Layer 6 of a small transformer language model trained on English Wikipedia (12 layers, counted from 0, width 128). Numbers have three digits each and are written without spaces.
Take only the direct path to the model's output, skipping the later layers: a vector added to the residual stream pushes a token's score in proportion to its dot product with that token's output vector.

Output vectors of the tokens that the questions are about. A number n stands for (n - 500) times 0.0027.
" Votes": 755478446574619571379449506585464563359609465507379532695593516487295401509516298407681342685625610495581545421539595436272612467640416535573595463506521261356590507548365384474623578651445578564501394534584537591620201626453481459404528556435691424622536503217508403458331581398605414717696443406460602528721376616612546522565508472459427572475547446392547431364637312452341198540442
"ively": 832399422492642490414640699594595457342411454675347544299299458476442393411549655504668462596654623746276494709254510326186504676513659681401570497504373490388492256589594417573691585370750632480685331537418557458427330654501501450533745429633644448443494546344713648448556716328728379482462363583490218339682371656502487619485624520437544333414533423580660289553430403300278183676337
"█": 802430499490519494463371792716429578404481623560331596508369432499502579300587545503465303688551658661562453565536472359113514564765489587333486453547375419393612639551446459707766568649504378398545448564414517506556182463460393547390399570529515331476306367213635709659546636507509555485615431396481516629540540497649360411640492644532360409441450286501661524348691355457327296611590
" UTC": 839550648696457583496403530541616399500570367496669532522334386206334576348623635644541476582721546326589370558258503487201630470632461649497562442496361379506730680633423359760521601544607502416536255540675489581463024447331395351630515576457526548545529277181613534635329469391369430623579469579552376469605433321601411728691489633540507380216618516514447505490698318463455494680442
"icles": 732393771666340466339564591531442565455361560575676476460453573575622514399631519524695349545621575435386305672596521430153544425511483597380524572465381498342619704383413558638626648666549440450468519592496498475620229359386454386578509365614411413421548293321772507446593590274441508749814341598434377333525492449637455518446382660473457477574498542528486291631593425532427153555589
"istic": 781603513388536475397449555474452446501397704410399661540550455421515361520675468363655507535383542440553527770476451414227510292625427588591339537515658318425729541529459344622672573475403592559484734463455431412436272378389422296464561389678498397474685557361709548650592457570395455478596386603469724434466597491547399444451476599428420627385604587520680432460662411399430167658547
"ians": 671487470409627525354392600498397567570557505536357648433553287536364483365619240518574584617555441296502214487227687251208591425544313602436472585659362457438663539559406547599608619541478480439611679669571432570363259439384483509608487705639358633586556487412536522523453556248444420555582436511528567653643520506721458762425487746491518426580526428632673622284522558314431144664370
" Society": 679530531527400615519503712694394436576581599666446681511371434561435471487596486431587252664639471461331453429474551317310437386624466728515477504610503286521552474601643649610541518377349414438435525474601580549620256440502368393458597469486540547607471502375496512661412488518560386673589542573551577550404442546530424533517354567651587405444461389486374474391460388453435196684485
"Gen": 670351694760406501504474474625480572253476629604245619374485541436282452652625453552747588598786612414461510383388416642249252379673341552384585431470540445552580549480641557444708635601472631503641649441649566498491265408434567488318505553583347368669516363228523473656762498314495516468508617390504506416549482448409579527559512326563351580513620372474588407501557437513359360404427
"aking": 810534599602340537312539548543403443356581373438452511465366455482512710514485616364581369648470430511726571592426610447229518252708458558561523445602317473412637606810630367545652688497743447471516586410569413526468452339477579233512452479782633471534393503255561475724494503445429458667450542512466353506378524614499544406668432493476426441482420659588378387447531436438493202598454
" ===": 770437685545401483521595595619631587431480399584401596657460474532414554495642422394600308721441421513677474639410618599303633594565478457305687433332474614402594734553339461490373510530446486475479406444417423442420330307658508446499533419557563616504360445434596425736386496347449496701760657451509517515635601371422368641439351268626260296754465591528543598345440502462392240561560
" Species": 721427494641363563509635624615513498415527571519593538452307285444487597202611295426728367712660393252351347472659664465268594493565365778662481344445501353515812626468744644639680604637656289639542765351628316645625106543463447374434391405398620424560369435152555611620578628292395347414692635514499630410477480426406561489460686697533627425346498373549554436436366301494526258528510
" Association": 731499568373423640525445601699452511543480589747501681501411468549449367425550433462489374670529428502475438514390484470313495327611431573605400463577424293497440510578545536587572558405352390404363463405539526583570324404420405361439606505546475664641429439397612490618503543524716475551517544537555528536468528464533536530478516569636570463540608404372443548457558338563499153726473
" again": 810464552626309520438560518507342511527490514505506598564547392472349660509609408518533555441475510534431451513413648484343343436628400433546504477583457524454476365682620334552569486517713637542580475652260540427444238567630451482472539565652449560418403427362514547522537540496610439313504523355333500496602431667708523532636575412583467307433446510561550546488541455368366368610555
"ilities": 736551684738374557474388656537458591362597553617268613667464462500503431283571310434637556566746517484768686636402479326191626644586371535405584448553522542406540538536365409435433504487539380457468617473405369685396242497332526575626611474545599469420455376148564524357500531375399481442710525507398525490390535512736220696390457484631598377565640243509590649567781363487541213477497
" history": 750439416409406585483402653693460399443594520478649519603495424499611457442579447561728665505401587483499594631580535353402409531384448604415687693507600557549650446561558388541523592519521483330524527473443441429399321470640358470335418333568368496432505491376562479654388526390415443624508618672473507374380659510456510598470457634508353350451537683503519411456610342589461213602414
"porary": 789510324678469457432441606636357602512413569339417679646241442285388526432512669621430536712470483508482646634278585278168352508534333725375657506577327599524656506667613390775513363602521543420446554540578601472331298429357610469365729598577540512416550318236427612633538400555629585486511574300427320591659503781323484549519417610349531385592496474514390484437574447471530272713602
" Championships": 737516624458368616564397601725420387531420394650413520434352371557412570585537442527434376638511618563503500499515662341236403424572381494464299667497446465581486606518612339431578560601425330516459571509442446544427218428617391562492511451390539597634511399395506558459537568320589596615496614331643337464562388478605373584628573629545568417520596408439662557490529481451493222642777
"itional": 714581523700569604729490531546724407411507469363362637449573599259561452592530340506582510580562400535341712658487578238101403395571534540446646298268490460306559510466739367504474436527524665303446487650575615609390224427324514518393558569619756494517684347335661710436560518362447438576702589392501286531504520444571413614494663480422552490437321334497558559579499619461321254695494
" History": 643513590554253603427661628725522297443572568586546510473465408503460545461655354553655495595482505377421620628562529473336527492541433659546500590492522575593640441680545581571564620578580441434494453531593466615628246358558398379409412392557441466633511468302548504628451593364389302558708602616417442365445566435446367498624295482433484475323624517409438505400552341458365241537600
"asons": 799506590460559657566374686633543717410470364402375314692439343313289646437438514478592539642584462444501594347607580253171536409687567595531503674601333537387557427700499255518599390656423586639632639467383422602440363459650612397346417375648467477664464523282496584500579432209593489643485527404332293596366575580534377592631435572623531467454467458493465574699657388424323247698538
" inj": 737456505549522384491389595597531587476447524442393445571477505465451552323458506505511510431451632426516514638256405443348425548693432428613430382606499424352610544598336331519530436704546346501517587575522479549287208606487729505609616447672393672635568573326452445403590447574609628583449487385548515515519450672630490633582656353421584304511436410484539391617516554383465313595504
" produced": 764455508515416346489580560567611567465578657558393595486505358513510583401466587578623543484620543590467477566507577510337569565602468492490502465545373400414621501571618555623526441538484576438445496510544498524424252567540448276404311442439482620475370438400560609587593545377625463465419607371465463517478343481446442589489373488543340353422648579605550384492574401508483352636596
"lands": 603375785691410531468580587557650602607468305433392458637387432433559380450454324547639405516473679559516517709481687280235497826569324447501470438513497207639554440563638615604497563380481510422514546505531406544633291309494455524452408400403600475492462296299492613592660674435512475593524531401658293488353500661623427538414419488393592544543507215718613548531628657427328191647521
"ention": 893523547480308423525673518538422591491581383589430704529504457454629615467616529532733600607594425509500516413262658418214676370674621476554542592394512398636522497561456344532563576488603252604560345554456728487539369503554538532324530537589531509429267464213607565539700284304365448430579426338347566339455392465561688447561623637569517553500378448406431576465567401224426207629634
"though": 744531590645451471650631693564513460602610578578510513308369424433497577369465441326444555653557405446366557449315531304252522594639507646547581382654428395335629503629468381735524383646719589410620429515614221501439351478478509529386513301615383374512506530185541578446631513466539534471589588451489579359548526522664406716658494522536536360551475388548498417396598552417388224564506
"ental": 769536488622543585515385704537495439489397425393344483370568428462398569425646429498546574541563510538488604386437485415181448568603539660621473563296668315435629608708485402566478526631491339393586479411560687640389386479533685400558507578476622498431428390263476284575670489415548417570560756377498495569434568514437227472585535627520516615433528459519330630365447506410422320742498
" by": 704407521535447494450568503500506570505496617584498563593355333387482580400443434446503514465490424544519406344458553594472473504606472516454546445383566452462477362610543538562525596524443687427503577556586545402446338549736466543507529523566469500458450516479566450730552460437416441514596409532309531562523399378510678610498565620473344344471348403511613528591503534388405428656549
" times": 833546610652356592481502480644302524435625650567459423526543605596365552361643467515539295554415609557483710642510500345342592574532378661579487512445503615581674511552515443623324634452592497568592489429512415342398289489470486510394438481587408475529368711433428659293586403353494529526468406638498591449566620220587425467552594713469415317367385500559654379466518426467371223559413

Output weights of attention head 1. The head adds the sum of these rows, row i times number i of z. A number n stands for (n - 500) times 0.004.
o0: 424470510503548527422449626305393610443451631540376328650523412566616492625652524560491614258648514512654553713448618284693576443557479525493492449331499470403413640553566355344552590493501435559393756506565391493431217570368592385471419379578486435362456317541655473412487417621446583594531500327698343524629675438573591353630491635414335443513471431426552517421525632404484630373690
o1: 701646410506634604646632495812557621336584431214435413536523415326463486677678299492404716488401489494514479795372366327811685263440681436515511426585568399425544402500536463815571689516366540511422295563586712316372306622511547495668569619723400564516537616485423446532599396565512606345545533457399438641444529395419760318392519444216377288429351405472406615612341513413426229577508
o2: 544579516509638493456433544299435383607321498505538377641488367429591655368559464578475683380721545386595421364704548542562501549597486424381369755598400587562532447369290617521537597496411600386409661521495546587294699495521429456368260470406579355485581482428405581496496555521505419591609427373748273432698467481500210574555505373604490565561609374540622778466643396523449470405474
o3: 481393378455438384441506626563456741479583388647557523433655508695733315576522420417549492619495566539467395201649441331483685575255427348395260715308270455471596665501407455500514504431410360563536436317507332474473624530505502470508389600669465436668438525705742545617413536477531396715569532435618478500487450437544390424456471471615646323569546501529523488444720495633380571339632
o4: 742655438702485567561465188232532526287474596552510698384539651626495500669474600621489472529464474539546612678524469417749349451466675573531525686593353511362701548425389491686526560867523626548415351702604460310330235398312575339382677552474231451477546452676253544741498281409460420654516356486340481470286613372563581498445587482634423571471655632533441129436281455486350460595497
o5: 469372490438486544442532501591539344606397429510356458535368487544562501522552502541556503623524508520421379427713507570572404632320576564514652585594374635474576449546436531743640651627594542523431258352294721391494497603559316343557334573496452407491620559441323331542417409586495676402555617545604303720492454456369584485477640428512452394488344553433287531447444696674594630443346
o6: 488473556378325503410532474407423659472557608447570680569460511591490593552213570440416295515437537429564379501390439596866647507461435315518466373602418402574398538518470501466411375453533309744567586632520648609354489467380542622399598384549558588533496510602562547698533456615554633551552575712302448438628592512512462369403476418594425449438570625493537422498378462401430544602322
o7: 523558655555503364529628495737242436520555509348571462499308381637543637504393570575630506582521766659589431436534429518437394554425610641459309647510523641394408528603411546513472544443648459537470470296626424365428238619475312541460519365496319455498515549397620500449446598379497561308530573440597634372579417311499745639505464559405499458419375645569390362529456600611496405557637
o8: 335485531438525608509626431608539636588424559471504379540626667521527300580521442497445637451431557254599483406510489347167342561191373451436449461403553311513421559693552491564607402417455464410436652467500419574512259641599584586561469535592508537533674572518505259534390493659459516421402471493520563527365562556542686563536489398637743190584500624496405554358637540514478620652681
o9: 640413517528447464799361473538405380607614771470321648485582466392410650394556498376631422409401339306346410565370528665468434374618474529590519473486626418545521320554385288517652554648415576397335561512479626607636625558749588580508675553420572695621574501233260537537461484526319500406461406464392542557550566538284603561400383507653479625521539581294469407449371460547601332496487
o10: 610585437625321721422381376448384629453424741665603567571577544539538616347306710622344345340648505592451527550434480266537377332535431351628493577456610414378406642401449261407511395587543379432392612591523358387528393563359510466533463596442471652372494490494596477620567512581515500611583450422574504589462658465434399351734545704496343507490651310590819467465531539532501376354620
o11: 460638543511563500844587343502567515676342381454523408414567535532517420431663447164551630513434336479534639447457580399328557561248323509333596496561445583575649465648616635613568512467425500342562588443560286494388449434584502319469451318562559408465592403239612550515314609569399484394446488391482720347372408386361695591463652636522734569435579758746487502581622358565566434481424
o12: 466325648580577495630512467588501318470417512398463303328421523491374485456315464486584550439349528512674408489630592532522637597563518315289810732607234661677516456631521389550421437593443504448799790484423554609390391535449522470459629455453495425460512513545514475406513556511457672356435571259532515577427461557537566525379517356325597490595645440600348641602544578430628231448408
o13: 370451482557486536397535508425305664553564456665604438487456484662374343331423596368593393616507468591540632555402433467524525536654583379576428601498623595520339442609471451515433472300572678631595470486562465355494717634510549472555592512636375575635443501773456596511443464444491487393425493479371429510465489448377420408475540451523671545564395420515261326435506605653340468546567
o14: 706479608595393578720641391161460346871449582688514671325572588597491618410200481460544612515555463259349540361450623616187481358341595466373741565710534614345564483450411442466430521535526494479557564568261478539516547849470611394431471530387279520712661395302192647309390641565650425267498301212587565451641319602594462555584590236591359621564605649666543385348437407510730570355477
o15: 396754258256631448449411364590359606760542446567547611576482586440575393462442488720509704535651476637637538551583541453139454388481555451438544657454565509528474398593641508540327537470531412281551515484581532636586470496571469389481403448357705584412430572254672649361569432526428231425414496643581530530381248518458468582725461495326441493549661436596577289555373453399383742522666
o16: 613368684546369519473632612621672653412421503519503550548577711447669664550329615406525089591488701488533342462623528550676573624327634427457658441511604581330642479537432413483373405589447476644515404602518503405391466538435631536504533446606405607700385392517411364588399373427595509468512504497496461417425766375468200509293366365563487397702615500446526456475489306485485297430463
o17: 525676532508665395356619474458469379167648638474463534458523427503475537670466649678734443435535426701607526646282488616479595492674493412640419432404589469467569508517399380637454504557640540540259389603421573345417303454757601530454747471449425466604472475829491487554613280304586587534463439465426526563566358494452493452498467530534276504623384601578406125536348596324365305630675
o18: 582548341545473568605456441440513495321716559384487398483282441463562346362661576676449781561498600484391497502455421375368637347417650430495448548481650485532397491515802539714637618440453608523445636556516451491435545505554524508386507469486577499324426511456596493485453441421287590500559600639522397425515494385419747538496573584260501424427523575578345343493474516437516660420597
o19: 367465558491383623344533404259378453346427591426462683549521362500628565505515469367520357546364311436447357643308462671786388495752569515748577464463594572604545419443365699472403331406406579621427523523482706643571518357579482587485685405431513500477560504780321436675632635446513567379519523565440232531443472599578480611224503517675812517491414412252398629500497490479457474549452
o20: 296671383377569400521588432522419389882501519509506533642640490311362523359515404349365628450546404555286549405477449664240193475484395296556677297477561385512514548772348606407376660453495616343507629445602568437460505593577579425453505551373529534411544681415257622435742644610733637584475402456524801456560208587361541473477625311479518463659469609416407546517380438648869612600585
o21: 281575490719443570515576440222279570525439639435675638580522433537650631704464614426410488276639445546397507542531436424578375591412658560503413366507551386558718593329434421455392358621693424592456630607521571426573279406416614356611700534552480483575533330522331546439539427506520712632400493424401287223388626563612414496457631346606629585460375510436820467411506438459482601450547
o22: 319572578417547570402490455412472455532337497567565626390477487508479738468516459512324564492410641564406356532583589522482550516365290592564397535573560371677565550356474725636519361536522607529529478512339502311508733486603417780436513515470423480449523594728466523393330673544416349431515392514475332405564436498466398458492408509844619413652347732377808606397401562461503203657488
o23: 627577434433433462649523362733538491463553529567539563383465496526521581549495366436661723440648610622577566365534438548413529312547573335360565455574400563420459410570537439438597520444335542392515473558482541597477430468670496579555653556520452501573554350377512598545337578458482437401645437399623576528386543595473558434334463328474580484421332600635495457621534404579447389402618
o24: 647424394451355565465523423459498467566417598538639639635285498365511585346628513616371833475580826584410511453524519373464458508453433423538319456537544663599249465385634401749400599426489448489536751559324283369624772512444413604354368605508471645573421363385418427347576604599487482588719464461419541276546306433464401667419511449449632405692524644493633520421631312414622632406659
o25: 909574536560403368681320618403522249621474465509415462440465437466475696558427570626540786436769491506404519625246654359460204357462404594809487527527627453414586444408365526462531381550543507587200649495477360603654366531468478549471495536427582531569437391520262543565577372449500542569668455455446495502415532666580417553403532580556345598610582424286500469322383430676602619367601
o26: 664264655548447772479722485212597427384596501472521533542438561510423329536641666410642346606295477671518580838356589576667575494583397716642515524744668721556447385530400340564445564251676481505646380687356385274536514543522424734312433404457527283454476544544479404492566403512520392389651550409418615496549561446390470485579438576421507283345450375594565460416587564454334597417290
o27: 207580815638526420289523573360591534454472481327470376672472541390485509314720431627490456688385674454513600474539524557757534709396640580546444395404614496548433487634626543527674474378410551629514582298449362482460722458405456582548513449665446648302323593523577470662575439472266564313417620665564345318601534463250275593529498465349485545578531470454217691363386527524587498358490
o28: 274356431416454655420318622240487777525522558534354434625263364565419454409837513396718561547577633579823589633534439284552439539647461697604393492547392477370438557598528404517416598545573450399632592516586283554480509462408401563367575593410366465379394551697487451541396632478452663757441500289565609357559454324499630467319516454514574441773444419674443454594457639356410531467437
o29: 358414745579438609390701633243527327267410621420409463577600754518454497449535623269646473418296331242509522620458583557922581535601610527602585495529645684398574440294588181522474623715536533765487629553272374580459440539652496543423386565561536506446674265254400229446500461606311390443504533396455409383535627648397654425430667411537769551515435570470634428559426541329741311428328
o30: 517529465402501537410511700642616379431465306393393443565280246702550642484636424484437484643573382640585499605607411396525616526386464606509275582511519485579571634373452640568598492523590573562352617236439634568327290359390478518487448382348440372451557507552533467643465501496457512523593485547567347591396643389636498522324525717625462407614543547474589319540611694558432286490736
o31: 597491316492574262287472728917436612371375716534319526614446398641666487817516608659486309436526598434386360444403297413617454542314701283552380513367360235475517515594422546720368354523505491624434510475520390493398426430527615510667611361641390624532597473329554575597670545507357592467475562566590557467479502512604486512420385589564489400345511353192529478661716584554507444630547
o32: 393466640448556813454337594747444604322468559393455340532373483455588294713720654582378422389483663317495713647496431540248506559300452615675205458263606611689410524599547478375557507227380482690519648325596574378543352453462476563460553589676579528348228393772531350532525606553383468396480492419434313498492705521648334502487604580363549329475554409492457567365712525545489526751759
o33: 457453539532500413461569578343411464338462323305443566444417602328320456448648342508572345348468321669519590497529446668473350363595659627694468467374416599632471398605292546455699505626796771597496530411487665519374766593479490724481812534545526317562584394549584408526626508484339488538402457405605488501389365692586420551212620487429602499451539454411773496892412601403292373381267
o34: 472439406461522512491498223510556658575480495480435203560420397611377411505436437711318736442500528565367619405478481525315415607541283574389493651752435662214532633502424550631425657587381552295702625508532416555432429366331465521769457617342592474237731588241460548316808649523487546386617449246365365498510333411623829667649664468412341661468415498822544523388441614435542760559473
o35: 438422509286541444420559365481623395437549469308341531463398508431542385475563365501579620569376436482548386776592442388489451627547367600602735514570544401410669405548408549519571488440372457548635492638261673540519351424417549465417590647452417487340569725429629363502444502440631709593423483604417577566368525593604673648442501656554426497552610551453463486437425480397549397380558
o36: 675646381419421558487323700361634605462572461428394329645614571741530282496621651488493547449522404396490600497586587375647553516667558417632500581494511503381544693516571404434304541717392317579426580571372414690600622492356475464614480601308654430330416353621391449448700566503302469649507434526494452631565601464407422366295520722444415555454546202361649528524445383421501371460706
o37: 589548668409418498369571391530376371440555442507608627320653491395456542661352453476480563265504400395426583494377435737445400396612498338561217360345433373453515508304577563483485510335453453461421395652618576495597584691550533697651525589389559543668555483513475564534411414496650571575405318491254725525530599721501412639538515441664623305573338712340598386460482453648494581636581
o38: 496500372427637464371510650496558580540544501506507587330474548457567677647493578376331203359421492447468531449480491542562503686490447399536554401464453406398580562512607662787438487434538377400506436473517418390631513575271716454513407425628403432388567643658418661340388346466688474396454464551362506580371600620469431579590407644360358442489613479480694487570706467634458458611538
o39: 529491570749453622549643497548469503483566382476615657535607607670535408230668549276480505516446330377493767279541663443667597477771541505568481336424389654490279212448697475474450517565302391522459531605364385707591343362459564706456428433560688435701504492355552456410296488398365609474532392420420582495400774571435382362440533646462561718492421325641653453552499456231587370486513
o40: 614455512571458524545400528658499737418396491507557312496410400434686690424532510493549687621841644685505392523527648438438469448392451533353324537591571395466471422389502347348562537373575546295427585521517629535386537394673367464359402534519488439618371472538400465590333526598385456491816412355701446489433732547391193519515505333498473461599506425469428520558682501502527508456704
o41: 339599575540438615244424336520493617402518618469691868442663636557607260383460564319334376426494412491625514434705495585578637324638441238542387405500574388524252497403384394535396558381387392469475233485508594485788664540367445533523460614557733589643514503535739663550585502516751405457461529732327660317578401645263443383708642364440531402595369537574384570385550360384403666534424
o42: 244559640523500590527367611162433549326313635396443594582395491298514629600460552355438390645655691451558509432574319535915611727549556382663395449575417398759572661434533537430430538689513230755449500711259499653239520409549374494459570391389526544422436516525422479488605324324321452347588549510351365553487656540582515678535400449524455453415460548435551711551403541552415680558533
o43: 453513641426500544489643463492392444578559595550503250411567718413531467430471490531557459696490344477404621420532551788607480538542692402613484420334436488503543481281281375496537400423516475566674511416670413488657479546581491575458435297590521534445628552404499425497497435452569618510403439378732546448434543453368607465475597378377496496428513445726401636444468586581492636457422
o44: 566294545469740662520547459520533636588568558737539517296518450452518519349328621432398571577488447498706260448592538681411473449644490607297538501478425731417475421473528452619417486555519473357782546563499670507588728591391295455377687510373406393442369429430388567336583491365622492389473274331596603494680136456687575760496461403549446677568355440604574484527588480412296344609391
o45: 197405464284523566524234581528561778560615627516389533532526565533463394300680421424512473517567681409630469521495509450382704392729456550460431464516417430372561531355525621542386470363518203657580340674616428534631338547277548538573744554489568518492340562654588333506599688352529615620343333425417761449592444762694567523397406413510104496481328239641543407610481721427585433551292
o46: 501322511414622440362658432283563675633628550524635365367558701428465481535571339467349457532446500540498411491689468567417560576444339495488516623394460471470716649432377610465219431637701400466846360569550487218617472558171438435430585440534348549609508695367532467123376657693650621445207363460688499380428368547546465562589531375528712322451478565720578794565594488579513720408372
o47: 290493602574561514474602412444414599776497439398594506418585542421332538474485371381450628320578459545404348226559641754393704598509547373421497453561269628600751548307435772414481377481609534478730511408500571492429451483373441423451565517578669570631517412480520452399280498493506402389349570386640491463488464609673330521662319235506672456391337482793397495492639647551608885524460
o48: 564241598591397488476458735514483330372632542461477408524432594456557608423586665560503358477543686605551606665674556290661556620373355629584202364492565444360479432493533351474395443530569291688639499747514440456552376452306397829396410589414522344479425525480465445280409470396401626633607614588460417530511606498446559382451410549631358502579552505510662575649593395449542365475577
o49: 428569474405508662535199440237484586468431510668467426319576317577347514453519446464613473541594515388380600453539641518403347596385531400534570586475406413471509653506559635403704170750256525286504523419584263600624483537499397463465469605334566630657653383699481461507657557463554564560409330556801686545482343506664216487548234400759587605627555381566573499462533469444655622514465
o50: 357629401587581305435440449516442394591524825490440612446517558357472537608427542449630313478457656399502614515469316587440391450644502356436448576373578620538337371611372518360573517507700521503334400298699501379471455667485566498440452561465498300547430629363553654580638510567567533347057697469692625460503442591594447531564758568386298325605784383513580392531592525450482631465493
o51: 271485385451627513432548666392520644422492536456579394218450466409498525673751487486495384385545752402474641600503410481609329362409562445529477635601363679507741504385615530727549568378700583524545347458639515264332431434579475542570556590740447628513505491579546325595379435594441496244458557504485510303200496605342214602570662533504289377448382517571460565577503582426375745568730
o52: 271521402413501384245516578327504350218523614260404389575497522338541690554368408426524472468460611532578503654562468613912771558603634513699553482593456710371645562453490364381435672757675480765554407610369575532256505500450586462616574476619296531525519512619641334593505492553376556487301511351360343496437481519436546497358652562424339361598371625506257381569452565623441575495535
o53: 242385750614580553571567690369502484563355470347499661319430413498349670585564519401669311772283477424577299732511493656571636634528537548689484541491396549726493425305341578516541369475371407578510496484363749339531384315609296679580654427668591437565437457357364538708413435494607475284356771519724372442569504372337437470554551358474607393429477439499208851644474534536543381749383
o54: 413515540595466512361461517319425576367425541455503469701424392492600397749496373604578590437458510378502428620537573278710444335615630637568835389436534429546454561463319412567518472545527370634391560513506483567545405483500653711634516367584659590638341418491503626483486349584467612495687671486375382476604546483645525458560419609375460405473384235371664553440289484381316470485727
o55: 763529370514394431597336370332483494669405340700500304556448437595524552263463614552452592521382397564507483368433645438302424532333576485327792486474581452229529537592404358674500605475572564346588726543512342553348339560779567424406276581618712654595558399029539463387520697512541477585655311494519597449453530315692641610465408573654414419474546474693554439450503629473569912312479
o56: 529606294631501425515383528375676411465417427457479522531300281312550568611542550639376778481512496478611528678398479623529542337548529578576668411344756739478476412412418504487687594359537665363377414542785661551428469610447380577387521422428609399518551477639603515523389521793419397265390423422548382424465554746504313457649475657319464499389484408363652330384510625431313666398682
o57: 345481618783443444489560566439531683398451460693740321495526537489513522513565533439493301483515488183460451332498543288723459647283516441275241692513526344427480627462492475629466521529415485524429657508492754514333596489716328512381437392404516504533552455569313531578308511606422569524524594466419355588545467392276737587651511441519332447560556687541313572525589522547517727681467
o58: 787358731540381476750486289675621535228630480594635563241485527454597518469327488594481407515635655452556542564596489709427509438486512389569464469339449637507546284369541401688447300587527352299441475617538378376609689537569383641431510517609518495352474404566406587367474493620511584601730588382558438427412505577466435648596361359527265368516746403304875728467572300500395289383490
o59: 345512435543442553390542658451393273478474537498604510520520459519561575590667337290299386574363419550460561495550524639642426514526506564471444337275558234381475651489654489406674433570627548552558438592337640537474621551611416520615647436540586435551584446684398550375525591658496718325566413489630406525375356679587401508270565482589592462534220547383602560431332565421591403595418
o60: 632437524547612467481589541603498561557606564558579525393512576545422287629330577515455436435664555527404581426525139609388525482540554503548743460461450696549624460653474497583346332475644317539610448562518495575603414527298414330651801409397416552660526390733522489621509524447492644336363529456423558469346557415608354397319508504474462429492598434533615346507511565468268405316400
o61: 251439398625480451472314628379565416623485441311471415463382493432490535443630602331664826537575603432510502540549360569576612399538453600629501493472458596487695360527492545616369593737472541598409500621566651653440443426546504448523566541611456672482493529293397368570512713207454430403389541493346494460586512590415331520486547432471416477481415469485432623598300404412705712609459
o62: 398657341476564412480389486408499447770435244509290510476525532430250508401465314551401636526745697296604337649519489467491492374554580746640683537742410572528584341744716670486557569534502554499686533462488493686293378507073503431665645422263234512449547441721466611469525599545493451278480668588307463561331599663492421428522398411411480810222694397710377660410235447480608472583411
o63: 255700565470740296387653561287506477404475488476343562732615483489474555627563389429490669458573337298247519648393567684599643502490671615627711250548451321486588454352301778500387561523504388716585491288377634452663219436176648385523634597422505407644607349677614522695526423532608518548294593639437491628659561596328421384308386487480474476393393355633636451402265462559628603497442

Each question shows a token from some text and the vector z that the head gathered there. A number n stands for (n - 500) times 0.015.

"or": 563515537517458468434367471537489562438417452430424476532548547519534473640502376675582543472370407651465480556436466497625490592521365452388422566465520491548470453493540625444492383597566427
Which two tokens does it push up most, strongest first? "ental", " Species"

" of": 540513533463548488491535365503547548595497576436560445498453496431517461568499480629567764419380392589603516544452455639513332532599512407484504584558483439603550488565444576573509433546501567
Which of these tokens does it push up most? " Species"

" Christ": 495529475546449473566457358567400508461591446390451704473629479470504512555383511653627494370337439604443602567513475572441662548519556559521453556545464413514589520358476639512556529499419467
Which two tokens does it push up most, strongest first? " ===", "ention"

" Co": 549565530575449445536496490414535410537518376389374623383754439487611572563430634477651548406505617555427521575545532507554536600432484600576496555580492569442660603338499486478448515598471497
Which of these tokens does it push down most? "though"

"ory": 443539522561503393515461501506597503431536420483426455487612470502620422534559501445491408522514527436513504538583471456614507419377373447372419538619489434320555532389519464504447452404642484
Which of these tokens does it push down most? " inj"

"ail": 619494709550469419520357392587606366397540386357601468445625361515460513627671528509390401517547518398486421550669599676650574537501473426357486520677527492393549537502484574599521398439459591
Which of these tokens does it push down most? "ively"

" ": 532496421399645459595397381548500563468540542470453567584475563525385487511498513521422409437375320373612465542345349327467415728537590475448466402434531464650446533528441408358577497626702604
Which of these tokens does it push up most? "porary"

"v": 561568659598424482519515389437519461558530377497293557472700617534560436412523643530630640513345589521458423497453467557569563558438485611492655400660486535437711621372602441460486473645550655
Which of these tokens does it push down most? " history"

"7": 505364491578644553464842512268459556626461578605322608556380734495356484439498276586644297660533569209843403353343586137522229712452562781654565410506635709668589400577549627356455329517685479
Which of these tokens does it push down most? "ention"

" to": 454666415393665434578461365491509517498450498450526697546557581489514605586502516504474689488371333565511559498619502574405534444434529406408314528412488492613408537431556413555540488517436536
Which of these tokens does it push up most? "ention"

" Indian": 631600659471257460488426413487503465549354196414314412683501364459492322539495609754421495619514432497675492570456421571596367584664424432474496700339491354558545548369457482478499256478699550
Which two tokens does it push up most, strongest first? "lands", " Species"

" comp": 526638513451628503585442286572561441395394383414463671587579640566554416531549511519537573523340474546593542574679501351405485441491445436456343549506547527627383584443615499450580455501447674
Which two tokens does it push up most, strongest first? "istic", " by"

" with": 476458594470468451511414404542542375520476579505523538552518593558489527608470418534601578487375406555586490579592482508453564527517570653559439566475454473655409476557489510550537463587461460
Which two tokens does it push up most, strongest first? " inj", " Votes"

" |": 513450563411676467540469435471515433365460610543436567529499583553343469456590421534431447479484388268708613554411497306420339662491529614551552418526432554634481675678388428339493422672684740
Which of these tokens does it push up most? "ians"

" R": 630422695589509465459368282543626321486484337371573608396570327488449475561618396422384318531556494474580475606570591463698526523507558506422527528716562380344378426557381585644500472340541524
Which of these tokens does it push up most? "█"

"urg": 497479632495475417472349400584558504509430512451490491503542671516518581537525418631572642430312333543539539606494493592560483529524470547495417577537411497614458394611499618526592445629558384
Which of these tokens does it push up most? "ilities"

"8": 518380596551601500503629483333448509441443489629343455575413635569322424446527320638602361544525543207836602475397540227483233754456498809701717416545459721732494605619533483260454326714748803
Which two tokens does it push up most, strongest first? "ians", " UTC"

" by": 511636476415604414592443360570546522484505423396406600617573541537528469496510546580574687461375453519659433636596421607415491510467559574419312607461529466627305516413442502507639448556529535
Which of these tokens does it push down most? " UTC"

" when": 459507515483739481484482379560514548641494713247657596352540533498455635420574529438594584439433202627598529400494488483560305565590586501539518484682502539579485358606432476608555560510560367
Which three tokens does it push up most, strongest first? "though", "Gen", " inj"

"a": 642634515436595460417532525583468692640579611470535476509419462370439746621542357510492650392494459504447465491392499655618379388502461457339322580435552596641488344587538505490577508630535355
Which of these tokens does it push up most? " history"

"ies": 558654610476541507502567359415504376571390479522476529591509574519584534608438533604582673496397396622568544496517545573367510485461442486561341567381512435643486493432457433529517480543521400
Which of these tokens does it push up most? " times"

" acc": 443564581522623429514351419644538565398451603466582472445698477634576496574643504603569498483493327474534452411574572480545408439495314415469426463740444391418533603459551519541514430454529580
Which of these tokens does it push up most? " Society"

"ff": 509551502571454445564494523436529411512517366388398638394737441464616551577436641495638527423510634537419511588570519513547526621406469600554483585565497578444645582346489500461436491579444503
Which of these tokens does it push down most? "though"

" Valley": 636379467421528502491472443559534449514540441358406455600662464537484333537536609660695704571398552540632572613414301485427396547580368477391452553517458370493519544553499537362614331405483522
Which two tokens does it push up most, strongest first? " Species", "lands"

"ort": 483497454473720506467465385455462548543594614309711493477462324544394532584508658521607503376477314504462463387499557573525417495607560424555478558522541592520496374630541393535492587545477406
Which of these tokens does it push up most? "though"